Layer 2 of a small transformer language model trained on English Wikipedia (12 layers, counted from 0, width 128).
A neuron's activation on a vector x is GELU(weights . x + bias), where the dot is the dot product.

Input weights of the MLP neurons that the questions are about. A number n stands for (n - 500) times 0.0015.
n9 (bias -0.017): 552,572,520,690,462,431,476,358,531,580,631,455,628,546,490,250,460,547,577,533,573,368,524,621,522,500,351,483,393,609,493,630,440,808,595,539,558,651,500,572,611,595,532,573,422,556,609,533,571,557,346,438,514,404,174,458,442,563,718,431,534,680,447,600,146,473,344,582,493,621,543,409,397,294,482,477,581,629,577,373,484,605,360,439,546,493,308,294,481,558,528,692,503,407,674,469,399,440,554,402,428,402,396,519,490,453,422,396,355,352,494,577,569,424,352,512,427,459,660,485,544,457,350,639,429,420,420,622
n12 (bias 0.007): 382,435,299,275,523,399,394,290,445,500,714,492,594,409,646,638,691,653,500,530,721,460,586,305,369,622,481,625,554,818,482,420,467,108,505,500,470,303,474,771,462,141,316,609,624,575,535,484,599,496,467,514,477,467,397,500,590,496,523,753,356,451,363,521,517,281,530,382,374,627,557,616,504,272,339,265,702,468,547,594,551,173,415,504,691,805,571,411,353,604,859,774,646,562,537,773,362,458,810,536,592,645,437,534,662,538,397,415,500,504,621,542,445,572,430,593,279,495,571,343,219,500,496,620,278,458,801,329
n22 (bias -0.074): 446,541,593,521,415,349,452,627,691,902,738,529,648,234,385,728,573,595,381,653,484,623,481,451,555,445,528,626,564,388,155,745,211,495,768,617,554,538,549,669,433,233,611,403,380,334,198,622,397,450,442,328,669,679,495,451,451,725,385,663,384,219,587,669,552,372,606,345,545,482,650,708,480,655,697,320,437,698,585,546,504,530,314,324,536,482,596,223,352,500,500,753,638,903,607,563,478,579,701,360,701,364,551,509,889,513,668,287,561,705,549,438,357,645,336,441,519,458,449,408,659,303,814,406,583,500,377,462
n40 (bias -0.133): 435,728,577,381,436,543,480,333,243,666,383,259,513,440,452,260,433,327,570,463,558,627,437,240,544,491,404,457,471,451,486,467,520,523,670,388,564,490,601,458,476,305,803,801,425,564,788,583,470,539,620,106,582,381,649,671,592,849,465,668,504,557,554,734,267,441,196,495,458,591,321,388,647,405,642,452,369,719,477,514,893,722,368,543,286,182,239,457,331,631,294,461,823,472,611,577,613,288,634,360,401,315,375,639,355,469,481,371,356,495,667,254,500,554,322,587,668,704,719,560,595,319,819,345,708,525,395,670
n44 (bias -0.185): 438,426,667,540,329,528,512,710,303,370,538,575,500,314,464,547,426,437,536,581,618,492,541,428,482,492,510,564,486,578,436,659,332,434,423,504,864,500,703,672,602,717,592,329,489,451,421,409,260,471,558,381,678,632,328,389,488,779,405,763,441,294,236,554,526,671,364,382,554,322,578,556,433,458,314,488,353,609,443,500,632,440,473,511,349,536,358,361,835,403,467,391,635,327,718,500,534,474,576,405,722,467,444,331,734,534,319,659,643,316,589,504,598,602,434,283,673,520,417,637,412,618,643,832,492,451,638,438
n46 (bias 0.014): 407,348,379,385,649,505,437,453,282,248,325,491,523,568,655,234,416,285,629,622,356,520,669,740,301,397,84,540,148,696,480,600,548,510,367,578,437,516,834,688,436,668,529,487,169,601,763,587,766,723,516,505,332,273,460,553,529,467,422,635,588,560,477,664,514,269,481,540,387,639,169,552,354,558,425,465,468,413,510,434,704,228,591,759,280,255,557,450,654,975,753,444,580,644,277,753,462,381,387,558,360,368,571,145,251,453,500,183,438,543,661,246,531,234,421,409,526,541,440,672,533,412,285,677,388,552,491,495
n54 (bias -0.091): 769,433,593,619,512,372,386,325,533,434,422,653,459,535,556,456,455,470,507,713,479,400,780,373,671,492,292,553,563,515,569,556,355,452,603,594,539,633,430,536,310,462,675,606,782,518,564,588,620,452,453,437,311,388,744,430,473,738,232,471,564,617,629,399,489,459,416,616,618,608,277,447,489,584,393,661,385,340,368,524,577,321,280,720,626,508,675,423,311,775,630,561,122,552,249,503,565,611,661,428,292,513,455,559,447,686,529,338,263,359,531,604,542,653,397,474,395,352,343,518,388,631,617,601,611,408,655,334
n122 (bias -0.176): 376,462,520,482,496,570,594,571,508,603,676,642,363,611,382,658,382,573,551,515,156,336,472,372,729,647,510,365,360,394,516,500,191,357,436,558,519,695,344,360,426,492,716,611,511,747,461,831,316,379,768,533,588,686,599,519,401,744,606,651,624,469,282,705,426,415,571,621,665,639,438,596,521,549,412,315,475,332,519,452,470,321,666,446,746,418,504,563,320,616,413,488,567,434,361,571,407,690,596,370,602,450,381,485,328,548,675,385,336,537,489,538,395,706,392,414,443,408,595,514,631,350,630,372,521,565,457,442
n151 (bias -0.057): 269,563,427,343,317,432,568,270,399,715,504,478,329,425,314,574,398,496,318,532,479,705,425,550,373,400,677,398,602,307,742,318,349,416,446,433,555,462,414,364,659,313,520,265,557,459,291,511,392,423,542,655,735,601,385,496,386,386,551,525,429,549,477,559,664,591,369,484,702,539,588,519,514,424,470,573,410,545,418,737,588,575,318,426,516,496,255,650,528,244,265,451,375,387,541,198,672,366,551,619,663,538,284,504,525,496,488,606,792,749,437,535,454,454,584,404,706,475,581,607,635,222,236,421,616,416,474,600
n230 (bias -0.145): 481,294,551,568,688,365,297,478,266,466,647,595,632,690,690,568,453,351,425,405,425,724,198,422,504,684,401,637,365,395,591,317,496,290,448,610,515,291,466,266,557,737,620,438,743,195,485,315,359,263,643,573,496,568,398,410,455,548,512,686,334,624,537,312,430,540,452,658,610,537,573,438,627,476,488,477,636,385,549,355,456,555,623,596,492,799,596,465,731,433,525,622,601,400,373,500,408,563,571,483,133,652,453,496,559,518,417,434,707,552,576,768,376,544,427,496,488,452,469,468,262,652,442,489,372,532,514,525
n237 (bias -0.017): 496,545,584,493,508,542,337,273,215,773,517,617,427,266,538,343,443,496,461,735,244,443,597,464,542,553,483,761,560,752,515,691,403,361,616,321,662,571,386,440,356,600,709,410,404,534,791,469,403,552,584,445,554,616,438,367,404,310,349,532,656,793,360,324,425,547,624,526,336,336,327,328,487,592,585,390,564,613,320,393,442,483,387,452,478,454,428,450,282,702,626,570,492,632,475,454,749,522,604,595,543,684,523,537,450,295,535,389,543,540,589,588,331,601,515,556,417,550,469,445,381,450,580,419,346,373,588,528
n262 (bias -0.065): 485,541,484,361,356,510,435,638,732,329,254,575,581,439,292,462,646,374,428,373,509,536,574,415,198,643,664,568,518,490,384,271,908,439,532,409,530,532,294,264,544,380,565,368,510,238,521,248,577,458,473,505,675,524,216,465,490,607,549,489,577,588,622,600,876,527,619,546,343,316,264,188,422,413,683,542,473,574,570,469,372,500,779,240,414,588,662,531,678,230,275,110,70,196,621,731,854,362,344,741,807,604,327,470,542,529,521,683,781,677,540,425,495,337,694,509,495,442,193,726,633,471,94,640,666,251,648,862
n270 (bias 0.035): 607,205,367,465,438,642,512,439,539,602,553,629,528,585,575,472,821,416,507,452,342,313,473,616,382,504,226,568,192,430,393,459,464,659,550,570,624,508,646,563,600,540,609,517,626,437,474,538,572,695,377,683,270,552,351,263,489,592,602,574,532,481,620,464,309,403,335,731,327,291,563,447,433,591,572,349,608,423,533,625,464,696,547,428,357,436,529,285,664,508,625,481,556,646,514,377,518,564,654,507,270,678,515,566,439,429,565,511,468,226,353,518,500,324,459,521,433,680,466,606,508,370,553,535,352,520,438,746
n278 (bias -0.060): 334,540,341,547,440,569,400,278,294,418,281,586,332,489,566,282,569,575,476,604,478,478,635,321,361,308,433,748,688,466,552,570,570,381,560,357,596,284,582,496,453,288,500,436,531,389,409,399,504,583,681,728,612,575,478,368,600,365,550,390,561,474,500,610,348,285,451,475,263,577,536,314,532,623,527,493,682,545,284,711,503,584,120,470,651,452,590,581,496,504,649,526,434,354,684,513,528,507,593,673,599,570,448,521,310,483,389,452,410,431,653,500,455,437,435,714,435,560,654,523,341,329,478,619,473,473,470,517
n332 (bias -0.012): 253,616,810,417,651,759,490,428,721,573,795,736,409,227,438,569,279,341,683,268,521,585,272,595,539,281,463,796,331,739,265,562,414,458,312,704,532,632,404,603,545,271,710,304,496,505,364,413,394,629,689,593,539,627,610,647,491,540,382,588,526,628,580,212,357,320,663,439,708,509,472,491,412,401,576,642,465,215,523,782,455,413,759,405,824,386,415,524,386,611,312,428,410,359,306,723,572,379,620,483,363,246,233,408,423,393,577,757,460,419,615,509,373,595,677,677,638,674,576,380,437,610,666,407,707,150,356,578
n340 (bias 0.009): 383,289,431,966,481,518,433,465,443,575,777,724,348,590,564,433,637,551,656,590,456,518,401,447,555,464,556,259,368,568,305,541,446,523,369,630,500,547,385,573,755,756,443,577,564,732,678,655,539,383,428,690,159,424,648,464,393,207,338,319,274,362,681,509,591,641,312,573,469,833,505,410,370,639,559,615,379,345,597,611,504,241,658,696,702,431,617,445,657,547,618,463,285,555,389,378,504,700,533,594,343,374,495,277,421,240,560,177,496,496,388,548,382,635,477,329,443,467,528,754,607,615,357,376,373,457,930,454
n360 (bias -0.024): 363,293,532,325,415,603,437,432,352,510,450,209,805,503,268,248,413,473,493,490,634,372,357,493,569,581,287,377,488,553,511,382,538,489,515,402,673,467,262,659,534,331,693,356,447,504,649,755,587,451,414,526,358,735,395,656,483,604,511,659,623,611,524,393,547,680,534,489,360,425,331,631,430,500,458,457,455,307,569,496,544,473,575,714,476,464,294,525,553,551,477,359,514,489,533,592,429,571,383,475,504,496,641,479,500,527,464,716,571,493,403,616,448,384,584,604,489,474,496,516,675,487,579,350,504,749,592,520
n386 (bias -0.076): 711,504,438,523,530,500,254,296,307,300,489,384,633,686,376,530,546,396,466,468,717,471,580,583,668,590,355,729,554,477,282,550,465,463,622,451,508,466,508,500,638,744,636,576,604,412,640,727,623,519,669,551,563,412,349,492,424,547,621,577,535,789,461,536,294,322,433,381,423,286,484,659,438,387,451,318,631,428,424,508,500,747,512,767,391,719,555,719,500,504,843,785,302,105,539,560,492,425,688,419,367,530,316,472,614,508,584,508,457,394,452,647,568,508,308,583,405,614,405,376,316,619,372,600,201,758,542,538
n402 (bias -0.092): 486,423,614,402,621,535,645,413,692,445,456,532,487,656,496,542,457,284,441,385,630,419,525,347,434,671,279,457,497,517,299,443,594,503,478,410,394,786,589,447,600,750,445,419,378,536,426,497,719,581,563,585,554,539,780,476,576,593,411,684,441,411,423,592,323,241,432,489,552,561,514,417,604,604,318,418,402,377,401,357,557,492,599,390,462,532,597,227,463,522,575,601,727,683,351,582,349,557,574,541,717,552,360,521,287,560,522,450,507,507,707,395,646,527,497,681,467,272,539,552,488,414,532,315,557,478,555,272
n449 (bias -0.049): 460,527,450,689,486,867,624,642,457,760,548,442,763,518,318,604,466,338,454,549,826,383,602,757,382,276,504,376,496,445,468,413,273,831,481,162,548,401,597,383,399,361,268,344,551,515,441,629,684,450,294,476,398,563,417,646,496,624,557,439,589,659,265,535,397,495,695,577,571,352,693,534,359,85,631,477,746,486,623,248,664,530,561,264,678,623,526,532,552,528,349,592,355,577,530,492,763,452,566,257,359,534,312,500,639,595,546,317,418,254,296,544,270,552,648,732,651,226,532,545,718,386,281,504,684,528,467,546
n481 (bias -0.015): 599,448,283,363,456,209,540,477,495,60,546,478,214,486,572,364,231,334,421,425,379,509,564,436,425,505,374,384,525,460,248,409,525,279,212,776,481,604,866,571,500,656,491,365,545,581,457,592,337,735,319,674,559,527,437,723,286,333,610,654,464,443,410,343,527,569,409,457,598,582,552,693,580,450,367,514,444,89,750,621,459,698,670,544,608,677,849,380,577,637,575,690,414,438,442,426,477,486,530,427,718,510,563,495,593,446,447,770,386,672,397,826,297,577,533,801,639,134,399,678,52,781,596,469,276,550,522,592

Each question shows a token from some text and the vector x that enters the MLP there. A number n stands for (n - 500) times 0.0056.

"8": 391,468,476,587,543,448,413,708,553,605,534,375,358,267,383,582,563,643,552,489,545,355,543,715,697,439,457,618,725,415,592,491,714,632,647,519,586,400,482,442,368,596,636,674,517,582,425,391,647,534,562,379,451,501,600,493,308,366,615,647,591,374,459,609,452,374,545,417,503,517,601,527,696,489,354,508,709,371,543,532,526,370,469,502,431,400,445,472,577,232,415,570,541,489,483,190,424,334,482,597,484,479,621,581,308,572,559,441,570,512,482,421,366,604,544,491,333,517,303,496,366,674,550,600,518,521,495,503
The two highest activations, in order: n278, n22

" also": 381,506,589,508,599,502,492,667,501,573,468,310,367,338,340,557,567,614,571,397,613,380,534,690,729,444,434,561,674,462,591,529,719,658,635,576,501,457,602,536,344,524,665,685,374,621,368,424,654,521,533,436,554,508,602,522,165,369,564,571,574,372,433,588,473,417,543,502,492,547,533,570,671,380,336,505,537,376,613,491,502,369,443,380,459,520,511,501,632,264,395,603,440,575,426,111,442,471,419,809,465,452,571,631,387,512,502,360,608,427,515,427,354,580,611,454,404,456,345,470,368,751,491,630,496,566,441,462
The neuron with the highest activation: n481

" is": 396,533,499,519,524,455,444,679,507,581,453,355,391,323,361,561,521,591,592,477,512,375,548,746,753,479,438,567,628,456,605,475,734,535,565,549,524,451,515,463,366,586,666,621,418,586,442,459,639,533,565,369,447,400,680,519,299,393,641,629,611,347,354,618,548,406,537,501,407,557,547,466,731,411,364,494,461,369,516,516,511,339,491,436,488,568,466,489,630,250,502,561,473,587,492,145,505,326,425,634,426,459,545,620,419,565,563,504,724,506,524,429,306,529,540,492,345,449,372,538,318,662,554,644,495,529,540,472
The two highest activations, in order: n481, n44

"our": 442,454,530,500,502,457,438,670,610,774,447,345,358,307,386,598,562,658,580,461,493,329,564,673,800,438,442,586,603,475,598,552,640,631,656,529,465,354,418,440,441,594,629,625,526,570,499,457,628,504,561,386,455,444,635,479,352,454,622,655,596,365,464,581,387,436,575,475,423,536,558,504,700,410,379,462,611,348,551,581,486,379,419,487,448,377,483,436,647,184,376,550,418,535,424,220,425,361,430,569,484,446,569,576,348,616,600,524,662,451,542,450,378,609,587,469,353,528,324,525,307,683,501,571,537,522,567,592
The neuron with the highest activation: n270

" again": 352,514,540,541,557,466,482,697,545,573,511,294,352,340,348,516,527,509,620,405,568,370,545,626,732,443,410,613,737,449,611,524,718,685,632,517,461,455,521,477,395,537,683,660,431,606,392,424,690,497,548,424,505,491,600,563,238,369,598,628,547,316,423,554,422,433,528,466,542,587,535,629,738,404,367,495,651,359,567,522,483,353,505,446,410,498,502,447,611,242,327,548,488,598,439,120,409,410,345,746,479,457,524,600,372,544,534,447,577,473,565,451,372,577,582,467,384,495,384,462,344,673,604,643,525,508,511,452
The two highest activations, in order: n402, n481

" \"": 359,513,534,478,617,479,481,688,500,545,499,404,420,304,410,632,519,666,583,420,489,355,533,699,696,439,352,610,634,437,606,520,683,667,633,489,520,384,473,476,398,567,690,606,434,617,475,380,624,598,601,393,465,442,675,570,229,505,602,601,584,351,391,584,491,471,545,467,490,562,507,523,691,401,371,546,524,370,572,497,510,370,476,479,553,486,460,478,613,255,373,571,444,719,467,214,372,322,426,596,415,470,599,556,385,579,565,423,662,490,508,411,373,547,634,480,367,574,421,455,336,703,531,639,486,497,522,356
The neuron with the highest activation: n332

"ney": 419,535,541,510,582,430,447,650,519,566,507,370,416,301,390,588,551,743,606,425,634,428,528,629,764,438,420,625,742,479,602,456,678,619,674,490,516,429,524,508,333,523,695,580,485,636,509,390,671,489,585,444,500,499,548,494,257,539,581,594,602,294,468,580,448,425,540,434,501,568,474,492,691,432,371,482,590,327,510,495,551,426,469,466,417,469,522,447,619,202,292,483,543,520,539,199,345,344,441,770,472,428,578,663,390,618,527,376,539,453,522,442,352,555,535,528,351,589,352,470,403,669,443,579,451,554,473,518
The neuron with the highest activation: n278

");": 350,524,528,578,553,424,475,679,558,598,498,436,451,305,396,573,538,469,560,469,546,367,516,716,686,462,424,588,756,482,582,509,715,607,664,513,462,433,520,495,336,587,603,573,446,608,423,376,676,580,585,373,491,558,632,608,264,355,612,618,555,356,412,625,461,472,496,539,445,513,497,495,668,394,349,502,536,363,560,543,518,375,534,473,463,563,453,475,632,221,437,544,545,603,428,179,402,324,452,685,454,512,527,561,409,637,537,366,696,454,520,410,383,562,565,454,342,506,363,481,327,682,549,645,499,512,523,408
The neuron with the highest activation: n402

"is": 418,452,527,547,519,401,449,682,554,583,463,309,427,314,381,617,512,734,564,461,477,349,562,681,811,434,391,648,777,380,588,559,708,585,612,452,516,405,531,509,379,553,719,603,434,581,441,368,652,587,558,408,446,423,614,566,276,506,629,604,561,343,516,610,420,435,573,511,437,518,594,525,740,386,358,493,581,374,558,519,533,412,436,499,416,534,439,491,599,214,374,546,484,529,512,316,465,314,408,696,419,468,568,627,349,561,586,536,614,444,501,435,354,640,599,427,338,569,380,494,320,655,446,569,527,514,508,507
The neuron with the highest activation: n386

" the": 424,388,541,522,554,424,467,721,589,611,557,480,396,308,370,549,564,613,568,469,469,315,566,734,698,440,469,564,585,445,609,543,712,695,632,547,529,392,478,507,410,575,614,614,447,541,436,442,635,520,574,352,439,495,664,537,324,460,623,672,574,341,420,586,495,410,605,534,444,535,565,462,681,381,408,481,553,325,635,549,445,361,495,511,517,511,435,479,608,205,308,510,482,594,455,58,421,314,452,587,414,511,533,602,383,513,595,517,602,508,498,425,417,521,586,461,350,553,400,530,366,679,491,619,521,460,455,585
Which neuron fires most, and how strongly? n270, at about 0.6

"orth": 440,541,531,454,510,419,438,665,509,661,416,367,365,345,381,595,537,652,661,470,573,352,571,637,721,444,440,637,665,420,617,517,678,635,657,498,516,366,559,511,367,580,656,655,459,596,495,363,680,546,533,406,560,467,615,558,287,356,614,597,600,322,387,538,432,374,586,499,476,545,488,465,683,468,409,485,582,359,549,534,539,406,443,471,424,501,527,502,594,183,377,445,606,578,539,146,378,341,490,681,471,462,519,593,315,488,567,428,617,438,490,448,301,608,554,449,334,638,346,522,363,629,486,604,536,563,496,552
Which three neurons fire most, strongest first? n278, n40, n237

" New": 470,489,506,495,556,478,466,685,502,632,478,410,308,297,397,534,565,694,569,459,519,346,561,685,701,435,464,602,582,436,608,524,666,576,695,497,486,333,551,509,378,553,672,619,452,640,595,360,676,468,545,405,484,477,634,509,271,350,578,604,632,380,472,550,507,420,617,484,514,551,519,434,667,420,385,450,629,417,574,531,499,364,410,512,414,473,510,470,681,245,311,508,543,638,406,220,372,357,390,594,447,437,564,580,357,543,631,452,685,505,473,424,356,511,577,483,358,571,390,411,394,628,469,720,518,528,490,450
Which neuron fires most, and how strongly? n237, at about 0.066

" was": 357,513,507,566,547,463,477,710,482,561,435,411,410,303,417,502,515,553,641,444,524,381,519,695,728,466,437,609,670,444,620,462,683,540,565,548,498,440,559,501,358,547,691,652,396,620,499,459,659,545,569,393,459,414,619,524,255,411,602,603,599,343,351,617,518,463,508,469,427,584,521,564,649,407,364,487,492,368,577,492,513,383,515,448,432,552,472,449,627,247,451,499,480,668,408,135,438,361,358,744,449,486,531,645,418,634,535,433,677,528,514,421,340,567,579,474,363,511,345,505,318,664,572,664,499,530,508,513
Which three neurons fire most, strongest first? n481, n46, n44

" App": 402,498,504,513,525,440,443,603,512,707,569,289,341,276,381,536,573,634,549,412,464,324,568,636,599,446,468,660,682,464,585,493,651,714,607,528,514,434,512,545,441,575,608,629,520,585,404,361,646,503,567,396,494,448,601,560,246,333,644,559,532,354,471,610,410,484,527,500,362,549,526,493,671,392,341,527,575,340,541,536,495,350,494,541,339,639,509,426,636,288,440,572,555,719,443,270,421,394,431,621,443,416,576,568,401,611,622,441,699,482,473,411,347,549,587,512,339,643,364,482,340,663,564,607,530,573,520,594
The neuron with the highest activation: n270

" are": 396,553,526,546,563,488,454,616,452,615,431,353,354,282,374,534,555,605,637,435,585,399,550,702,731,459,418,585,634,417,605,535,710,614,605,536,537,454,551,545,373,552,671,631,356,620,482,451,663,536,579,409,488,413,628,548,235,422,589,556,570,338,374,582,497,388,471,437,411,588,527,488,750,399,365,497,502,367,568,468,491,413,521,385,502,525,459,497,611,246,479,595,490,608,516,163,470,330,446,755,417,466,567,633,429,594,536,421,666,474,512,432,290,504,569,459,386,478,330,513,320,709,559,668,466,583,502,523
Which neuron fires most, and how strongly? n481, at about 0.16

"),": 373,500,541,508,548,411,433,693,570,607,520,375,438,298,387,584,565,527,579,497,513,376,522,705,663,484,403,593,710,465,594,504,755,527,633,533,462,406,525,463,323,609,640,642,508,582,430,424,626,517,574,366,487,566,613,546,296,313,633,633,550,386,451,609,519,435,556,516,491,506,509,505,746,365,348,435,520,379,554,543,545,345,475,467,482,621,424,482,641,228,413,575,500,532,478,132,500,312,399,587,421,504,563,567,441,625,592,419,688,510,525,434,349,587,557,468,344,505,438,465,308,664,464,608,482,528,528,412
Which three neurons fire most, strongest first? n230, n12, n151

"1": 396,494,504,481,506,454,424,696,542,603,484,485,339,270,385,568,568,644,566,480,561,341,536,699,707,440,475,601,690,448,615,524,699,697,630,520,547,361,478,384,300,574,631,653,476,589,404,359,651,484,561,368,488,444,592,540,300,342,621,661,610,379,480,626,504,375,576,436,492,523,585,523,699,423,351,476,646,375,577,541,482,370,465,491,473,438,473,516,616,246,439,597,539,521,498,179,468,359,463,620,486,466,594,546,316,583,582,482,599,494,499,434,388,594,546,456,343,518,314,485,358,656,594,579,530,515,495,506
The neuron with the highest activation: n278

" a": 405,536,546,482,590,411,433,678,512,572,516,430,406,287,396,543,561,635,560,393,577,368,567,702,698,440,465,596,654,485,599,518,724,592,687,498,439,444,534,555,416,519,650,679,458,612,522,481,636,540,581,402,512,451,585,495,224,531,577,569,624,308,450,606,476,403,555,501,438,563,550,568,719,416,379,524,512,383,570,474,489,373,500,503,455,460,427,525,635,257,412,590,511,573,392,163,453,301,364,740,391,475,567,618,354,609,570,386,531,552,507,399,337,539,543,463,350,565,378,482,340,625,464,705,463,487,457,553
The neuron with the highest activation: n46

"re": 383,495,543,562,502,470,423,704,491,647,511,310,431,290,438,682,567,718,539,458,558,363,533,683,719,436,496,653,756,431,604,431,660,653,679,481,491,379,542,536,346,590,628,640,415,619,464,455,645,467,559,464,538,418,641,579,216,470,584,585,610,298,406,520,424,414,514,514,443,551,552,626,715,406,384,500,642,302,587,515,530,430,494,417,448,445,432,428,616,268,390,507,498,545,381,249,452,299,401,749,426,444,596,654,352,534,530,397,630,417,510,445,309,589,585,477,355,534,381,466,395,646,523,585,485,578,553,485
The two highest activations, in order: n449, n22

"vious": 375,482,492,562,594,506,391,686,515,673,653,331,384,320,330,584,527,644,606,392,609,329,569,592,780,457,484,539,674,464,601,468,677,658,647,535,476,408,571,497,388,575,676,649,462,643,521,394,636,559,518,410,500,453,605,460,248,400,588,630,601,363,474,566,397,422,504,505,441,553,551,541,657,403,365,460,569,323,585,487,468,387,500,457,440,520,489,460,630,260,489,578,457,616,421,84,355,410,404,612,467,468,606,588,316,537,558,390,624,456,507,444,411,590,550,487,367,568,400,435,355,729,614,649,505,512,460,493
Which three neurons fire most, strongest first? n340, n9, n270

"ified": 406,533,534,480,538,458,462,676,523,620,531,326,339,282,352,588,561,643,630,397,582,351,588,630,741,443,418,574,784,441,631,484,747,680,629,505,494,437,471,513,370,531,640,617,492,615,463,403,631,496,582,399,491,494,579,566,224,495,599,580,586,383,403,515,378,445,519,500,434,582,562,503,638,407,337,492,548,376,625,489,499,358,477,449,424,515,439,466,659,262,457,492,516,586,442,214,359,390,400,784,448,502,507,649,402,635,558,405,662,419,527,480,405,523,512,483,368,500,387,451,396,718,530,684,484,505,506,535
The neuron with the highest activation: n9

" c": 435,489,515,560,594,480,458,666,514,620,383,330,371,321,394,526,552,664,594,437,599,374,557,664,711,455,402,628,598,424,586,575,662,581,696,469,450,402,536,558,387,560,625,646,435,609,385,447,670,535,585,413,499,462,661,564,235,412,606,604,617,317,408,622,521,353,587,477,423,553,524,522,709,413,330,538,605,399,542,481,560,398,453,473,434,439,443,467,622,262,412,588,541,540,416,155,439,285,385,673,381,504,578,554,349,556,564,466,611,546,534,448,374,553,524,459,350,614,397,505,327,610,546,594,501,561,472,535
The neuron with the highest activation: n278

" (": 352,532,531,488,577,461,440,653,510,549,338,432,399,295,404,615,567,569,612,431,528,353,522,697,647,438,402,589,702,449,608,546,690,640,645,529,508,409,533,512,403,556,658,694,539,633,454,368,631,559,591,397,505,525,611,542,246,387,590,573,552,276,437,613,468,455,597,485,475,569,536,512,630,411,358,507,591,421,607,501,519,377,493,434,437,474,454,495,596,227,385,538,461,686,483,199,468,276,423,665,417,455,582,593,480,568,534,427,647,537,490,442,393,523,609,469,361,543,340,473,324,692,592,705,466,443,527,421
The neuron with the highest activation: n44

"x": 429,494,527,440,495,382,442,670,542,625,491,368,373,360,407,590,557,684,622,468,496,328,553,711,741,438,394,655,749,412,584,564,680,657,648,490,493,409,480,512,381,608,643,597,370,578,391,389,658,531,568,388,453,481,612,591,266,395,617,615,638,298,456,552,507,359,596,554,408,486,592,520,737,422,384,502,623,349,493,546,539,415,402,540,445,552,447,475,606,223,335,528,574,583,501,267,472,263,390,636,428,452,582,551,337,530,597,457,571,541,463,428,352,606,522,474,363,526,381,468,367,711,476,552,620,508,574,598
Which neuron fires most, and how strongly? n22, at about 0.15

" K": 386,463,515,496,567,417,410,678,481,580,536,418,337,324,361,603,572,662,616,398,522,340,562,648,823,441,421,704,694,438,603,513,661,659,641,514,467,382,569,481,405,577,661,599,511,564,341,374,646,502,591,362,446,445,573,554,260,353,578,597,579,401,380,664,535,474,579,415,452,554,463,523,724,442,359,526,630,367,559,509,458,421,537,504,426,558,437,486,630,244,270,598,531,595,439,244,447,378,473,659,399,481,604,605,425,535,563,420,728,518,476,462,371,579,612,476,353,511,440,492,358,633,534,636,464,529,455,458
The neuron with the highest activation: n230

" w": 412,538,548,566,599,467,429,638,509,543,527,279,332,282,419,582,553,610,593,413,583,380,562,633,707,472,380,519,700,416,605,616,677,556,653,478,499,367,549,511,416,566,698,704,423,609,438,429,648,573,561,399,464,487,630,515,214,409,579,585,648,365,366,592,510,433,627,514,464,566,522,483,610,408,365,529,607,429,595,512,490,345,573,506,391,501,452,457,621,246,395,533,582,589,373,200,452,349,471,747,440,421,573,618,338,534,550,384,601,530,543,430,392,541,604,513,354,576,332,454,302,588,559,573,489,519,454,517
The neuron with the highest activation: n237

"ote": 403,456,503,578,522,486,426,636,565,632,635,417,372,296,398,555,524,674,624,462,550,379,545,688,716,447,466,637,807,476,611,482,691,618,647,465,522,470,466,440,434,568,629,623,400,601,451,452,626,491,567,412,435,481,521,552,269,376,634,608,541,389,434,550,481,374,542,507,433,570,529,541,685,455,370,453,543,379,610,547,495,396,461,519,443,519,402,481,623,223,323,485,420,624,525,246,357,347,477,689,450,421,537,613,332,604,569,420,698,414,514,404,327,551,523,494,330,520,404,535,358,643,489,610,486,536,590,567
Which three neurons fire most, strongest first? n340, n151, n9

"3": 380,515,501,583,520,475,422,716,525,600,531,469,348,250,361,581,528,623,556,463,594,356,544,707,701,455,436,620,732,434,602,511,733,658,640,534,520,375,525,381,340,614,636,635,520,583,403,398,645,562,523,394,458,397,564,558,283,370,597,629,619,337,478,595,452,443,520,455,490,514,593,530,686,447,351,495,644,368,560,518,482,382,487,505,407,384,430,487,623,228,428,537,513,577,457,157,429,366,481,686,496,491,616,568,368,555,560,462,652,495,499,430,372,610,610,460,358,487,314,485,354,680,557,616,508,517,482,483
The neuron with the highest activation: n44

" L": 403,472,526,538,554,436,409,671,495,544,465,454,316,314,392,586,569,748,616,408,478,361,543,726,730,429,436,592,742,459,602,509,663,534,690,550,491,362,522,557,397,581,641,613,514,613,375,350,652,505,603,429,492,403,620,557,256,383,560,593,604,327,360,614,534,475,557,418,523,562,488,569,712,430,353,535,574,363,567,517,528,414,533,498,321,619,460,420,604,247,413,525,579,646,444,261,412,343,443,706,452,466,592,569,447,519,552,397,620,470,462,420,380,570,576,517,345,555,354,533,362,641,444,640,470,551,493,494
The neuron with the highest activation: n12

" '": 366,539,546,496,603,498,461,630,477,647,524,448,416,249,381,604,555,659,627,382,522,357,545,694,685,442,401,600,721,498,585,589,640,575,668,497,454,431,512,471,401,555,724,604,458,616,432,421,608,529,611,453,512,482,625,563,244,395,588,577,583,345,403,591,417,418,538,523,507,548,465,465,660,443,370,577,502,324,535,520,469,429,556,456,498,526,476,483,617,253,434,595,460,668,391,211,364,304,479,700,405,449,610,537,348,550,553,438,662,536,522,446,326,608,601,463,349,580,344,394,325,675,606,627,477,459,507,411
Which three neurons fire most, strongest first? n332, n237, n22

"ound": 425,449,509,541,504,485,380,675,472,553,524,361,430,285,377,608,574,708,664,427,590,351,575,671,717,452,438,597,686,429,616,471,669,639,679,455,477,423,495,476,359,491,618,648,477,657,413,430,651,476,526,437,569,487,627,525,243,325,630,598,599,323,488,558,439,429,649,504,426,568,535,480,680,408,373,496,518,312,573,514,535,375,427,449,386,531,455,461,653,234,455,602,508,532,515,205,395,355,453,644,444,426,555,639,446,542,557,479,561,419,551,454,383,591,593,457,370,611,329,465,379,666,537,634,501,550,480,482
The neuron with the highest activation: n12

" High": 444,530,498,494,606,469,408,624,485,622,512,283,413,317,490,540,558,717,634,414,546,379,551,645,708,427,541,563,685,458,613,480,662,667,680,496,495,349,578,536,335,538,707,609,441,630,526,422,634,494,568,434,553,457,675,527,234,352,559,579,614,368,372,551,465,416,554,532,535,550,547,489,610,502,365,517,614,346,629,480,506,391,444,453,392,601,502,434,611,249,338,478,567,695,464,220,392,345,461,726,453,416,545,561,385,552,562,423,622,436,529,424,324,529,597,540,349,561,299,480,384,612,502,725,435,504,423,452
Which neuron fires most, and how strongly? n237, at about 0.01